Layer 14 of a small transformer language model trained on English Wikipedia (21 layers, counted from 0, width 64).
In attention head 1, each number of a token's query is one row of weights dot the token's vector x plus its bias. The head spreads its attention over the tokens so far by the softmax of query dot key.

Query weights of the head. A number n stands for n times 0.0075.
q0 (bias 0.227): 25 -19 2 -5 -44 -45 28 -22 -21 -10 15 6 12 -18 16 53 -5 54 -5 10 -3 14 -5 0 -33 21 -37 26 8 -30 -20 -37 -7 -7 -9 12 -15 -13 19 35 0 10 24 -8 11 -19 -14 -58 -17 -24 22 -4 2 -5 38 17 38 5 10 22 -2 -30 22 33
q1 (bias 0.356): 32 1 48 -8 11 -11 19 -28 10 -20 -20 -21 -1 9 -17 -38 -33 21 -39 4 -25 -18 -40 -20 -13 -10 7 -21 7 8 0 -23 -45 -16 -31 -24 0 30 -44 64 8 32 29 25 28 -2 5 21 -17 33 -5 -20 20 37 19 31 -4 53 -44 -37 -16 -10 10 5
q2 (bias -0.299): 1 -28 -13 33 24 -28 4 26 -37 17 9 -30 17 -49 -3 -24 -16 5 -10 -61 -42 21 -37 -10 -57 -29 -42 3 -19 8 -9 19 -11 9 24 -16 23 59 20 32 10 78 13 -14 25 19 -32 7 9 22 -29 10 -10 24 -19 -14 7 -8 12 33 34 -14 7 0
q3 (bias -0.324): 54 20 -40 -11 -20 13 -7 10 37 -16 14 7 -18 5 -54 -1 25 39 8 -31 6 -21 -14 -12 13 4 33 16 -10 22 -14 -31 -11 2 -25 -27 -15 30 3 83 -24 -30 -16 -3 -10 -41 -6 2 -58 30 -32 38 26 19 -2 -2 -13 8 -22 7 -5 21 -11 -6
q4 (bias 0.380): 8 3 -54 -24 2 77 9 7 -21 -7 21 11 -36 18 18 -7 14 -23 49 -16 -6 1 35 3 -21 17 14 -13 -9 8 -8 -5 17 10 21 -48 15 -19 16 -22 -24 -3 13 -15 -33 4 -32 -18 -7 7 24 -47 21 39 8 43 -35 42 -43 -11 29 12 -14 -7
q5 (bias -0.343): -13 14 15 -31 -27 28 31 16 -14 9 -34 -10 25 -10 4 50 18 5 -27 38 11 -24 -2 23 -10 17 9 10 -36 43 17 15 12 -12 -35 6 -9 -16 3 -7 -27 -72 18 -27 -27 -12 27 -6 -11 24 6 24 3 -36 -2 20 7 7 -11 11 -20 30 -13 31
q6 (bias 0.357): 22 45 -28 -28 -40 26 9 -17 11 30 -6 45 -48 12 6 -17 -9 14 46 -7 -15 7 15 -9 -14 -33 7 23 -22 -24 -8 14 -24 0 6 48 -12 20 -3 30 35 -19 -23 23 41 35 -16 15 -12 -7 32 -16 7 -26 -18 -5 -21 -48 -25 -11 -9 -30 2 -9
q7 (bias -0.106): -13 7 8 -17 12 7 8 -15 5 37 7 -3 -9 39 7 8 -65 10 -23 1 -5 35 16 -4 -29 17 7 2 -26 -46 -23 -22 -13 2 -39 -29 -25 -4 -22 20 81 14 -7 20 -10 7 -7 9 -1 6 -31 14 24 6 -17 25 15 -9 11 -23 23 -5 8 -27
q8 (bias -0.125): -28 20 -6 2 -27 15 11 20 1 11 -10 -7 46 13 -31 45 -21 -2 3 31 35 -30 -13 5 49 32 -8 -44 27 39 23 -36 11 -21 -35 -30 13 28 31 -95 -9 -6 12 39 -11 -10 -22 24 -3 48 -3 -35 43 -6 -9 -32 -12 -35 -29 27 -2 19 23 27
q9 (bias 0.473): -31 32 15 -31 67 19 9 22 -3 -27 -24 1 -21 14 -32 6 22 8 -41 -15 51 -13 -1 14 36 54 -14 -37 -15 -8 -13 9 -18 1 -10 -24 8 8 -21 7 -1 19 17 51 32 4 1 -32 -5 -6 9 -12 4 -20 21 -18 10 -45 -12 -16 -28 3 -29 69
q10 (bias -0.054): 37 -15 -13 -4 -3 -1 4 47 19 11 -27 -28 11 22 -4 -28 13 12 24 -2 40 -19 -49 -65 7 1 -29 15 23 -29 25 -16 -5 33 -59 26 33 -48 -9 -18 4 9 -7 -6 11 23 11 17 29 4 13 19 -17 -30 14 -1 21 6 -16 -7 -17 0 -33 22
q11 (bias 0.469): -26 30 -23 -8 -7 -11 -11 33 8 16 22 9 9 -23 -34 19 11 -47 20 7 9 -48 1 25 6 17 -12 -31 0 -2 46 -19 -33 -15 -29 13 10 -21 20 54 24 6 18 -10 14 32 3 8 -23 -38 -11 -33 20 -5 34 -19 9 -17 8 30 -36 -17 9 -15
q12 (bias 0.479): 11 -14 -6 16 9 16 -1 -30 -2 0 -18 8 21 -11 4 -16 -17 -22 -5 13 34 -4 -3 -17 -8 -16 -2 39 14 16 -24 12 57 16 -41 38 -43 25 7 -5 -5 5 -8 -16 31 12 9 0 -27 -36 -4 -6 -12 12 47 -28 20 -9 27 26 -30 33 -55 -29
q13 (bias -0.101): -26 7 13 34 -32 -45 -12 -19 -3 -29 0 6 -21 -1 41 -3 13 -21 -5 -7 25 14 27 38 14 5 -3 17 -9 1 41 16 50 19 -20 11 17 -32 -17 18 2 7 -24 1 -2 28 8 5 -1 -36 -56 -26 1 8 0 17 7 -45 -16 22 20 22 -39 -15
q14 (bias -0.094): 22 -17 1 -4 -31 1 57 -58 -1 34 -6 -25 19 -1 -22 7 7 -21 36 -1 -7 -27 -40 8 -6 66 14 7 25 24 -27 -11 -18 16 -24 39 21 -13 7 -2 -12 1 18 -14 -26 11 42 -29 -13 -6 -15 -15 1 -22 -24 -18 37 -35 37 17 -21 22 10 22
q15 (bias 0.177): -21 -38 -10 5 -51 -25 10 30 -54 20 26 23 40 3 41 21 -18 -76 17 -14 2 48 30 -12 -10 -12 16 11 17 -28 -22 9 16 -7 4 -13 -38 -18 2 26 -27 -3 -8 -54 29 34 -23 0 51 11 34 -1 -32 32 -42 -32 7 3 3 -24 -10 22 -9 21
q16 (bias -0.498): 25 -19 -17 -11 8 -24 18 1 0 0 4 10 19 15 -23 14 0 -49 -8 22 -1 -2 31 -2 -17 18 35 17 19 -15 1 0 49 -10 11 39 6 26 -8 -26 -51 5 -13 12 -27 8 -39 -22 1 50 -19 -33 11 -56 15 6 19 -11 17 24 -17 10 -5 -8
q17 (bias -0.015): 12 46 -31 -38 -16 17 -14 -5 -10 -32 -27 -65 42 -1 20 -4 12 -20 16 -16 -7 -4 11 25 30 22 41 -13 -42 5 27 -10 20 10 -3 -3 22 34 -19 -31 -3 -2 -1 26 -4 -7 -2 -5 -10 -34 31 9 6 25 18 -14 5 32 1 9 -8 42 4 -18
q18 (bias -0.125): -23 -19 -3 9 17 52 -1 0 22 -31 -47 17 -3 16 -29 -35 -25 -33 -8 39 16 -29 -29 36 26 -15 40 4 12 3 -12 -17 8 13 -10 -17 14 1 53 28 -18 8 -9 6 -4 -17 -10 -33 -21 19 53 4 -10 -22 -13 5 11 -2 -22 34 25 -17 -21 5
q19 (bias 0.065): 13 20 45 -6 -27 -9 39 -6 -32 7 -3 -12 -19 17 18 8 -1 12 -9 -4 28 17 23 -46 19 18 -16 42 5 -29 7 24 -50 6 -43 -17 -9 29 -9 31 -13 30 49 0 -40 11 -33 -6 -31 11 -39 -4 43 11 -26 -72 -41 24 -36 5 11 3 38 -15
q20 (bias 0.134): -23 -9 -7 20 -53 6 5 9 -6 4 19 -22 -5 0 -20 -34 -31 -4 -34 45 12 32 -28 -14 -5 -24 17 -3 13 -22 3 30 -14 6 3 -10 3 -19 -1 -6 8 27 26 -9 38 -46 -22 3 1 -16 3 -16 -1 16 36 5 -52 7 -19 42 5 7 31 39
q21 (bias -0.398): -3 9 -4 -28 18 -28 -9 20 -19 -10 -23 -64 -4 26 -25 24 -21 11 55 5 18 21 17 51 35 24 39 1 -15 -13 -14 15 -23 -36 -14 -20 6 2 1 -7 -16 34 5 -29 48 38 -27 -8 -8 18 -6 -31 27 -35 15 29 -37 -8 -36 -13 47 4 -18 15
q22 (bias 0.468): 30 21 31 -6 -24 13 13 -25 40 15 -49 -6 -8 -36 -18 13 13 8 -6 -13 -25 -17 -19 -26 44 71 5 -2 14 -19 -10 1 -31 18 25 -49 -25 -6 32 -15 -24 32 16 -9 2 -18 -29 18 -35 28 -34 21 44 12 15 2 12 -8 -24 -8 -21 24 29 -24
q23 (bias -0.239): 26 -39 -3 18 -40 22 33 -19 24 3 20 -5 52 24 -8 22 -10 5 -27 -37 -20 -28 -21 -4 1 42 -18 2 5 -19 28 90 -36 15 -28 18 -1 2 -16 -39 -16 -45 -29 -25 13 47 15 -48 9 -7 17 -9 -9 45 29 -28 40 8 4 22 -11 3 -6 -4
q24 (bias -0.019): 23 28 -4 0 -8 26 40 -33 -16 -8 11 -31 -11 0 -16 -49 -38 8 -15 -8 -13 -35 -46 -1 11 1 -6 -23 46 -1 35 -30 -45 26 -17 17 -13 0 -5 -30 -14 14 22 23 12 27 -1 -4 -41 45 -24 32 33 -2 43 23 -3 29 -15 26 11 -7 12 5
q25 (bias 0.110): 23 -24 8 12 -28 17 1 17 -13 13 11 -21 -21 -45 -17 43 -43 5 7 -22 24 -1 2 11 33 -43 17 -16 1 -9 -14 4 -30 23 -29 1 -4 52 -24 3 -16 -8 5 -23 4 6 0 33 15 21 49 15 16 19 1 53 -2 -26 13 13 -44 -11 -33 -37
q26 (bias -0.562): -10 53 -17 0 17 -8 -27 18 27 -15 15 8 36 6 5 5 12 -25 8 -32 6 -1 -14 -23 30 -45 -35 33 -3 20 1 -65 36 29 26 -17 2 -34 -25 13 -16 -58 24 26 53 3 11 14 -4 15 12 -4 -1 -15 22 20 7 -10 -15 -25 15 -9 0 11
q27 (bias -0.106): 4 -2 -16 -16 16 -16 10 10 -8 40 -2 -8 -76 -42 11 10 -16 42 -11 13 7 7 -16 -12 12 16 24 13 -16 29 12 13 -39 -8 -15 -37 56 44 -32 -24 -10 -11 35 18 29 -11 -25 -64 -10 8 -16 -27 31 17 45 0 21 -32 7 5 13 47 44 6
q28 (bias -0.030): -12 28 37 45 32 6 -17 14 -27 -57 -29 -9 -45 -31 -6 14 -8 5 -31 16 44 -12 12 -12 2 14 -5 -2 7 -13 26 24 -7 23 -20 2 -25 11 -30 4 47 1 24 3 25 -6 45 -20 0 19 -14 -24 13 23 -4 3 -43 -21 -25 6 23 10 34 -2
q29 (bias 0.242): -5 -16 39 -28 -13 -8 16 11 -12 -3 6 -1 -54 -12 -9 40 -35 -11 42 16 -40 16 13 -11 5 -7 -17 -24 -6 -28 25 0 34 -13 38 32 -23 -36 -13 7 21 1 -2 33 -19 -9 8 -27 29 9 6 32 -21 -1 8 -8 -5 -28 -12 40 -25 17 3 -4
q30 (bias 0.026): 11 16 31 12 6 11 -47 8 22 -4 -16 -8 19 -15 20 7 -2 -12 9 39 -13 -4 7 46 -31 -14 15 -25 24 -2 -40 -17 -3 -31 17 -30 11 -2 15 1 -38 -11 -24 38 18 5 -41 -8 -21 6 -16 -2 14 19 16 -23 -28 13 33 22 -37 -41 36 -3
q31 (bias -0.269): -3 -6 0 -26 -26 -12 37 49 19 -11 -49 3 -8 -18 -23 -20 -32 -25 23 9 4 42 -20 -6 -9 3 33 0 12 17 41 4 -29 22 17 18 -55 30 25 -6 -10 -55 -14 41 6 7 18 -10 -26 -38 -6 9 2 10 17 17 -27 33 35 17 -24 30 16 -16

Each question shows a short text with each token's key, already scaled and adjusted for position as the last token sees it. A number n stands for n times 0.0095.

Then comes the last token's vector x. A number n stands for n times 0.034.

0 "6": 12 -1 -56 7 33 3 15 2 10 61 -9 58 23 15 8 23 -8 1 5 10 11 4 -2 -24 7 -4 -28 -5 -13 26 -8 -20
1 "–": 38 -36 -37 -5 -9 32 -48 -27 40 38 2 40 -4 22 16 43 41 -29 15 -21 9 13 -44 -6 -16 7 29 -49 -17 8 14 -42
2 "3": -19 -48 -41 28 40 8 -31 -25 29 27 19 -1 -28 44 7 42 48 28 36 -10 -19 74 -46 29 -8 -15 42 -7 -26 -11 1 2
3 ",": -11 -13 -64 -12 25 28 -35 -22 46 26 -1 20 0 2 -4 31 20 21 18 -21 23 8 -22 17 5 6 11 -26 0 -9 56 -23
4 " ": 10 -40 -15 35 30 20 -12 -25 20 -8 -5 37 5 20 19 8 13 -7 -11 -6 27 -6 -52 -4 20 -32 50 -19 -13 2 -2 7
5 "1": 16 -39 -27 31 31 14 -3 0 1 -14 -7 -2 -7 40 26 21 23 9 10 26 -4 15 -68 25 18 -16 58 -18 -18 -9 4 -6
x: -12 2 16 6 11 19 4 -4 -39 -4 12 -32 -1 -7 5 1 10 -55 -28 37 6 38 13 20 -19 37 -32 -13 33 -36 -5 -46 20 -3 -31 27 -14 -30 2 -1 9 39 46 -44 3 33 -20 16 7 39 -11 7 -23 28 22 -37 42 -9 -20 6 -22 -19 -8 8
To which token does the last token give the most attention? 1 "–"

0 ",": 10 3 -57 3 30 3 17 2 10 60 -11 56 27 13 5 25 -11 3 -3 7 14 -1 -4 -19 6 -3 -27 -8 -8 24 -6 -15
1 " ": 25 -30 -19 37 20 17 10 -15 -12 -6 2 38 28 13 11 7 6 3 -16 -5 22 -16 -56 3 8 -13 28 -24 -8 12 -5 6
2 "6": 20 -32 -26 24 39 27 1 1 -13 -7 11 12 -21 56 -9 15 36 21 3 8 -14 44 -59 18 -2 -9 38 -22 -9 -6 -1 -24
3 "–": 41 -50 -7 -20 -14 35 -85 -17 13 17 4 30 -12 19 35 41 50 -32 -12 -33 5 -10 -38 -1 -39 -6 14 -45 -21 4 35 -52
4 "4": -6 -53 -30 36 33 25 -41 -30 -2 -10 9 -9 -17 47 14 53 46 28 21 -31 -33 37 -35 35 -37 -9 27 -4 -46 -4 10 12
5 ",": -17 -24 -39 -5 21 30 -56 -36 26 -1 -8 10 -1 -3 1 36 25 19 20 -45 13 -19 -31 22 -8 -3 20 -37 -12 -19 58 -2
x: 28 29 -29 -8 -42 15 4 -26 -21 19 52 15 -5 3 57 -28 11 -23 21 -9 7 -1 4 -18 -23 -12 -11 27 4 21 15 14 44 -53 -5 9 -26 -8 24 7 -23 38 17 -14 -7 14 -28 -18 -40 4 13 -20 -7 31 22 -6 -25 22 -44 -2 -39 -17 3 7
To which token does the last token give the most attention? 1 " "

0 " ": 12 -2 -54 7 31 2 17 4 9 62 -13 57 23 9 4 23 -12 0 1 12 15 3 -1 -25 7 -3 -29 -10 -13 26 -7 -18
1 "4": 13 -18 -53 35 40 22 9 6 9 22 -5 10 -44 51 4 37 35 16 13 8 -24 58 -19 7 0 -5 37 -15 -25 23 1 -22
2 "4": 25 -23 -28 11 3 39 -21 -2 28 7 17 22 -57 26 29 44 49 19 18 -6 -22 35 -31 12 -4 -15 41 -7 -17 10 41 -17
3 "',": 36 -24 -36 -25 -8 3 -65 -24 44 17 5 49 12 9 15 72 -3 6 8 -25 42 -1 -34 6 -12 -11 30 -41 -4 15 21 -8
4 " ": 26 -61 -39 25 -12 49 -5 -15 5 -4 -7 3 16 14 13 0 -13 -7 14 -26 6 -17 -53 -4 -14 1 39 -32 -22 -2 -9 25
5 "4": 16 -71 -51 18 8 51 -18 11 -13 -23 5 -20 -23 62 3 25 39 7 0 -19 -33 27 -61 20 -51 13 66 -24 -29 -7 -30 -9
x: -12 -27 -21 31 36 6 8 -23 -2 11 14 -12 2 -17 53 2 36 -73 -35 54 37 19 21 41 -4 27 -40 -13 13 -24 -24 -18 -13 -24 -19 6 -17 -56 31 -16 -10 16 36 -21 9 17 14 0 23 1 1 8 -55 5 10 -19 23 4 11 -4 -27 -19 -22 33
Which token does the last token look at most, and with what share of its attention? 3 "',", with about 100%

0 "T": 14 0 -55 6 34 5 19 2 7 62 -12 54 24 9 8 23 -10 -1 2 14 12 3 1 -25 8 -7 -27 -4 -13 20 -12 -20
1 "P": 45 2 -17 0 10 11 -6 -17 6 4 17 23 -12 11 48 31 23 38 -14 -20 9 35 -22 17 27 7 22 5 -43 -10 -10 -8
2 " Ch": -2 -20 -42 12 -3 16 0 5 13 33 -20 10 3 -41 -8 2 7 -6 1 -15 15 10 -11 18 30 17 18 -22 -16 18 23 -10
3 "all": -12 -25 -36 -7 36 17 -2 -12 52 -13 10 2 -16 -5 13 3 23 19 12 -32 -31 34 -20 -33 34 23 34 -35 -42 -5 -30 -4
4 "enger": 6 -3 -31 4 -4 36 3 -15 25 -19 16 11 -18 20 45 16 19 16 -11 -40 -19 -9 1 1 3 -5 19 -23 -48 -3 -29 30
5 " Tour": 5 -4 -56 23 5 32 17 13 6 22 5 16 -9 18 3 12 17 -7 18 -47 8 10 -30 11 8 -16 8 -15 3 0 -34 32
x: -17 10 -23 -19 13 44 -13 -20 52 -33 -28 49 -47 -12 -25 -25 -1 -44 18 0 15 -10 -20 21 32 2 7 -21 -18 -26 26 8 -22 -51 11 7 -41 -19 -8 12 44 30 -18 30 -6 18 20 -12 43 -25 17 -4 -7 5 -7 9 -10 23 -25 17 -25 34 3 1
To which token does the last token give the most attention? 0 "T"

0 "2": 13 0 -56 9 31 2 17 4 11 62 -10 58 23 13 9 23 -9 2 4 11 11 4 -3 -23 7 -5 -27 -6 -13 25 -7 -18
1 "4": 1 -22 -46 9 17 20 -12 0 58 27 9 28 -53 30 9 28 41 16 7 1 -23 41 -21 12 -1 -28 32 -3 -5 26 22 -10
2 "',": 36 -20 -45 -17 -2 13 -54 -25 48 22 -2 52 19 14 16 61 -4 16 7 -19 41 3 -29 2 -13 -14 28 -30 -4 17 18 -3
3 " ": 29 -57 -38 24 -12 46 5 -16 -1 5 -8 6 16 14 10 -3 -15 -5 13 -21 7 -14 -57 -4 -11 0 38 -32 -15 1 -14 21
4 "3": 23 -59 -52 13 -2 45 -6 19 -26 0 3 -9 -22 58 6 24 35 0 1 -7 -15 29 -74 17 -45 6 51 -42 -22 -6 -21 -14
5 "6": 40 -70 -21 -8 -15 59 -28 -1 11 -4 15 3 -27 29 29 34 51 3 0 -20 -17 12 -74 33 -48 -5 23 -28 -29 4 25 -15
x: -27 -9 6 27 1 -8 -13 -15 -5 26 -1 31 -12 0 41 -12 36 -48 -15 22 51 -11 19 34 -22 18 -41 -19 42 -3 -8 -29 13 -62 -17 -12 -13 -11 25 -29 7 41 25 -28 39 -13 49 6 11 16 0 12 -30 11 1 -27 11 -27 17 -5 -44 -3 -13 29
To which token does the last token give the most attention? 2 "',"

0 "c": 9 -1 -52 6 31 0 19 6 6 60 -12 54 25 6 8 25 -10 1 1 12 11 3 -3 -22 8 -6 -27 -5 -10 23 -10 -17
1 "ome": -13 0 -16 3 0 21 4 18 10 7 3 6 5 0 30 11 16 43 -7 -20 -19 -5 -27 -7 10 -3 25 -13 -24 -7 -24 -14
2 " ": 11 -13 -6 52 -2 20 7 -11 -11 32 -4 19 -4 -31 3 7 18 -6 -2 -30 -6 -10 -28 34 11 9 8 -21 0 14 -13 27
3 "3": 22 5 -45 49 20 30 -2 8 -20 31 13 -14 -39 14 -4 9 30 29 16 -16 -50 43 -44 19 1 21 35 -16 -4 0 -9 -2
4 "7": 34 -6 -29 9 2 41 -24 -5 15 15 31 4 -33 5 14 0 41 25 14 -16 -30 32 -51 20 14 -4 29 -10 5 -2 29 -10
5 "',": 39 -24 -45 -17 10 10 -56 -31 34 24 -1 55 22 10 6 58 1 16 16 -33 21 -3 -39 7 -16 -6 32 -35 14 12 8 -8
x: 32 23 -3 -23 -35 4 -3 -5 -33 24 1 40 -39 13 56 -45 -23 6 -3 6 31 6 4 3 2 -24 -49 -3 -29 16 35 17 27 2 -4 17 -17 10 49 6 -4 19 15 -28 8 -1 -11 -6 56 -30 -2 -42 14 14 10 -51 -16 -11 -10 -3 -24 -18 11 25
Which two tokens does the last token look at most, in order? 0 "c", 5 "',"

0 " |": 9 5 -51 5 35 -2 15 5 12 60 -14 58 25 15 1 21 -15 2 -3 7 16 1 6 -25 13 -1 -28 -6 -11 27 -3 -11
1 " ": 16 -12 -42 25 9 36 0 13 11 23 -28 35 -5 20 12 9 5 19 -41 10 31 6 -34 21 3 4 -2 -5 -16 28 15 11
2 "3": 15 -11 -41 26 17 25 -3 25 -8 12 -12 11 -43 55 17 29 38 17 -16 31 -7 35 -31 21 -4 -11 26 -16 -20 11 -2 -9
3 " |": 14 -24 -14 -20 2 -2 -38 22 20 20 7 23 -7 15 25 44 34 -7 -11 0 1 -16 -1 12 -5 -8 8 -30 -17 12 24 -35
4 " ": 6 -30 -6 4 -37 34 -15 16 23 8 -27 26 -25 20 27 44 19 -1 -63 6 14 -13 -30 47 -35 10 14 4 -27 29 24 7
5 "5": 12 -24 -4 31 16 41 -22 12 1 -19 -14 0 -34 52 18 54 42 23 -17 22 -18 32 -26 43 -28 11 26 -1 -35 4 -7 -5
x: 7 -6 -14 13 -1 -2 11 -10 -1 14 10 17 17 -7 35 15 -4 -66 -53 10 18 -7 15 38 15 33 -27 -43 42 -41 -8 -25 -15 -27 -23 8 -20 -17 29 -6 -4 27 36 0 1 3 11 8 -8 7 10 -25 -33 19 9 -52 12 21 43 7 -60 -17 16 38
To which token does the last token give the most attention? 3 " |"

0 "1": 12 -1 -55 9 31 1 16 4 9 61 -10 56 24 12 8 24 -9 1 4 12 12 2 -3 -22 7 -5 -26 -4 -12 26 -7 -18
1 "1": 2 -22 -30 2 3 4 -7 4 27 18 25 24 -35 28 8 35 41 26 20 -5 2 51 -49 15 20 -1 30 -5 -7 12 29 -15
2 " |": -10 -10 -12 -16 12 -13 -20 -4 30 38 -5 37 -8 12 2 43 13 -1 -11 -10 15 -11 2 -9 11 -7 18 -27 0 12 22 -16
3 " ": 25 -18 -12 19 -9 27 9 2 13 24 -28 34 -14 16 12 35 14 -2 -42 10 25 10 -38 26 -11 24 18 9 -11 21 10 11
4 "1": 15 -34 -23 17 13 15 -2 12 1 9 -29 -5 -26 34 17 52 36 16 -16 17 -13 29 -48 49 -28 19 31 3 -16 6 7 4
5 "0": 27 -35 -9 -23 -23 35 -25 8 16 2 13 13 -51 35 8 51 43 17 -3 -3 -11 30 -62 34 -30 30 23 9 -19 24 22 -20
x: -15 -5 12 13 -17 25 -6 -24 -14 33 5 40 -1 4 24 23 2 -54 -38 6 11 17 11 -1 19 3 -9 -35 24 -28 -21 -16 1 -24 -40 -7 -15 -15 31 -10 9 31 38 -26 31 8 6 17 32 15 21 11 -33 5 0 -34 -22 -4 19 19 -78 -4 5 45
Which token does the last token look at most, and with what share of its attention? 2 " |", with about 50%

0 "\n": 15 3 -58 8 39 0 19 3 12 64 -13 61 24 10 3 21 -9 2 0 12 19 3 2 -23 9 -3 -29 -6 -9 24 -5 -14
1 "A": 15 12 -14 38 36 22 13 0 22 28 -33 18 -13 7 6 -17 8 2 -11 34 19 18 -2 -20 6 -5 19 13 12 -27 -7 -16
2 " belie": 44 13 -11 30 -12 30 21 21 38 46 33 21 -8 -31 26 14 16 11 -4 -5 36 25 -18 22 13 37 14 13 2 3 0 -26
3 "ver": 3 8 14 41 0 1 -4 -4 58 31 43 -2 -2 -17 52 5 23 21 12 0 -7 8 8 -7 8 -16 30 13 0 -28 -13 -11
4 " in": 15 -5 -5 33 3 -12 20 -5 11 35 8 23 23 -7 23 14 -1 3 4 3 12 3 -4 14 -7 -12 -6 6 6 -8 3 -9
5 " en": 12 -12 -49 32 18 12 32 0 6 23 12 13 -10 -31 23 15 -14 3 15 -18 -20 -6 -11 12 4 -3 16 -22 -26 -5 -10 -11
x: 39 17 13 -7 18 11 -32 -29 5 -13 -22 6 -30 10 10 -17 39 -11 -15 -37 35 26 -12 1 -10 32 46 37 19 1 0 -22 -33 -4 -4 34 -16 -4 24 17 -2 -3 -5 4 -1 15 -12 20 2 -3 -33 6 -18 27 -34 -38 31 -46 -43 -19 -2 4 -24 -2
Which two tokens does the last token look at most, in order? 0 "\n", 4 " in"

0 " ": 12 -2 -54 7 31 2 17 4 9 62 -13 57 23 9 4 23 -12 0 1 12 15 3 -1 -25 7 -3 -29 -10 -13 26 -7 -18
1 "6": 14 -29 -44 29 47 29 1 -6 18 21 1 13 -40 53 2 23 35 20 7 7 -11 61 -29 17 0 -10 27 -14 -20 19 5 -23
2 "–": 43 -44 -23 -19 -11 43 -82 -8 33 32 6 21 -29 13 32 37 47 -27 1 -19 5 10 -22 -9 -32 6 13 -46 -19 7 33 -56
3 "3": -13 -43 -29 37 29 15 -48 -26 2 16 11 -17 -32 37 19 44 44 22 25 -22 -21 48 -26 34 -24 -16 14 -13 -43 0 8 11
4 ".": -12 -20 -76 -5 55 21 -23 -5 47 20 -22 37 4 -5 3 48 21 15 -1 -15 22 9 -11 -16 -9 10 -3 -29 1 2 31 -16
5 " |": 0 -15 9 14 39 -17 -10 -18 -1 -4 1 37 13 29 4 38 9 42 0 12 37 18 3 -1 15 -6 5 -1 -21 -13 33 39
x: 2 29 25 -12 -32 15 11 6 -12 0 26 -33 -13 24 1 -27 -14 -33 11 0 -24 7 26 5 25 17 -1 -38 -6 -32 -34 41 3 -8 -12 3 -11 8 34 18 -18 31 24 -1 -10 1 -42 -14 2 -20 -40 -10 -13 10 37 -5 19 29 24 4 -40 15 32 -30
Which token does the last token look at most, and with what share of its attention? 5 " |", with about 60%

0 "6": 12 -1 -56 7 33 3 15 2 10 61 -9 58 23 15 8 23 -8 1 5 10 11 4 -2 -24 7 -4 -28 -5 -13 26 -8 -20
1 "–": 38 -36 -37 -5 -9 32 -48 -27 40 38 2 40 -4 22 16 43 41 -29 15 -21 9 13 -44 -6 -16 7 29 -49 -17 8 14 -42
2 "2": -20 -39 -37 38 29 4 -16 -18 31 33 -6 7 -23 36 6 36 34 17 45 -7 -13 57 -56 27 -5 -12 44 -14 -21 -30 4 6
3 ",": -11 -15 -60 -11 29 23 -33 -23 50 27 3 19 -3 -3 -6 29 23 19 18 -20 23 13 -22 20 5 9 9 -27 -3 -8 52 -26
4 " ": 12 -38 -13 38 28 19 -9 -25 24 -5 -3 38 5 19 22 8 13 -6 -10 -1 29 -3 -49 -1 21 -34 49 -19 -15 1 -2 6
5 "6": 20 -34 -26 32 52 32 -11 -9 7 -16 8 5 -27 62 2 13 36 20 0 13 -14 44 -53 17 7 -7 47 -17 -18 -5 -5 -23
x: 4 9 -17 15 7 -6 -11 -5 -24 19 3 0 -8 -10 28 5 22 -58 -27 44 31 -11 27 16 -21 42 -33 -27 22 -57 13 -29 19 9 -32 13 -28 -35 23 -10 -1 49 68 -18 0 14 5 -2 -10 37 6 -14 -20 11 14 -35 27 -1 27 -11 -39 -25 -5 5
Which token does the last token look at most, and with what share of its attention? 1 "–", with about 70%

0 ",": 10 3 -57 3 30 3 17 2 10 60 -11 56 27 13 5 25 -11 3 -3 7 14 -1 -4 -19 6 -3 -27 -8 -8 24 -6 -15
1 " which": -8 3 -39 -3 37 6 36 -5 11 24 -1 46 23 24 6 17 3 15 -11 1 23 -8 -22 6 10 -7 -5 0 -1 -13 -3 1
2 " were": 16 -8 -16 9 31 4 16 -36 3 29 -9 27 11 8 21 21 23 15 -2 -10 4 -7 -29 7 -9 -5 -18 -4 -1 17 -14 13
3 " controvers": 1 -15 0 17 29 11 37 -12 -2 9 5 23 11 13 33 29 13 7 -8 -23 8 7 -59 15 -22 -4 -6 -6 10 -6 -36 -20
4 "ial": -25 -8 6 -2 10 7 5 -4 -25 1 12 30 3 19 19 36 29 12 -22 -13 3 16 -31 -18 -38 -17 21 -8 -16 6 -25 -23
5 " among": 0 -3 21 18 22 -24 22 -9 -3 31 -12 13 13 -5 35 33 9 -5 1 1 16 -5 -34 23 -1 -13 -21 -29 -1 -6 1 -14
x: 1 0 6 11 -22 1 -14 19 -16 5 1 -19 -15 6 11 -12 -14 -21 -14 -55 -9 43 22 17 -23 19 -5 -19 23 -20 -3 -33 -13 -4 10 14 18 2 0 37 28 -7 -11 -19 18 -6 27 7 -44 51 8 -41 -1 11 -5 -19 20 -18 -7 18 -18 5 -3 2
Which two tokens does the last token look at most, in order? 5 " among", 0 ","

0 "6": 12 -1 -56 7 33 3 15 2 10 61 -9 58 23 15 8 23 -8 1 5 10 11 4 -2 -24 7 -4 -28 -5 -13 26 -8 -20
1 "–": 38 -36 -37 -5 -9 32 -48 -27 40 38 2 40 -4 22 16 43 41 -29 15 -21 9 13 -44 -6 -16 7 29 -49 -17 8 14 -42
2 "2": -20 -39 -37 38 29 4 -16 -18 31 33 -6 7 -23 36 6 36 34 17 45 -7 -13 57 -56 27 -5 -12 44 -14 -21 -30 4 6
3 ",": -11 -15 -60 -11 29 23 -33 -23 50 27 3 19 -3 -3 -6 29 23 19 18 -20 23 13 -22 20 5 9 9 -27 -3 -8 52 -26
4 " ": 12 -38 -13 38 28 19 -9 -25 24 -5 -3 38 5 19 22 8 13 -6 -10 -1 29 -3 -49 -1 21 -34 49 -19 -15 1 -2 6
5 "6": 20 -34 -26 32 52 32 -11 -9 7 -16 8 5 -27 62 2 13 36 20 0 13 -14 44 -53 17 7 -7 47 -17 -18 -5 -5 -23
x: 4 9 -17 15 7 -6 -11 -5 -24 19 3 0 -8 -10 28 5 22 -58 -27 44 31 -11 27 16 -21 42 -33 -27 22 -57 13 -29 19 9 -32 13 -28 -35 23 -10 -1 49 68 -18 0 14 5 -2 -10 37 6 -14 -20 11 14 -35 27 -1 27 -11 -39 -25 -5 5
To which token does the last token give the most attention? 1 "–"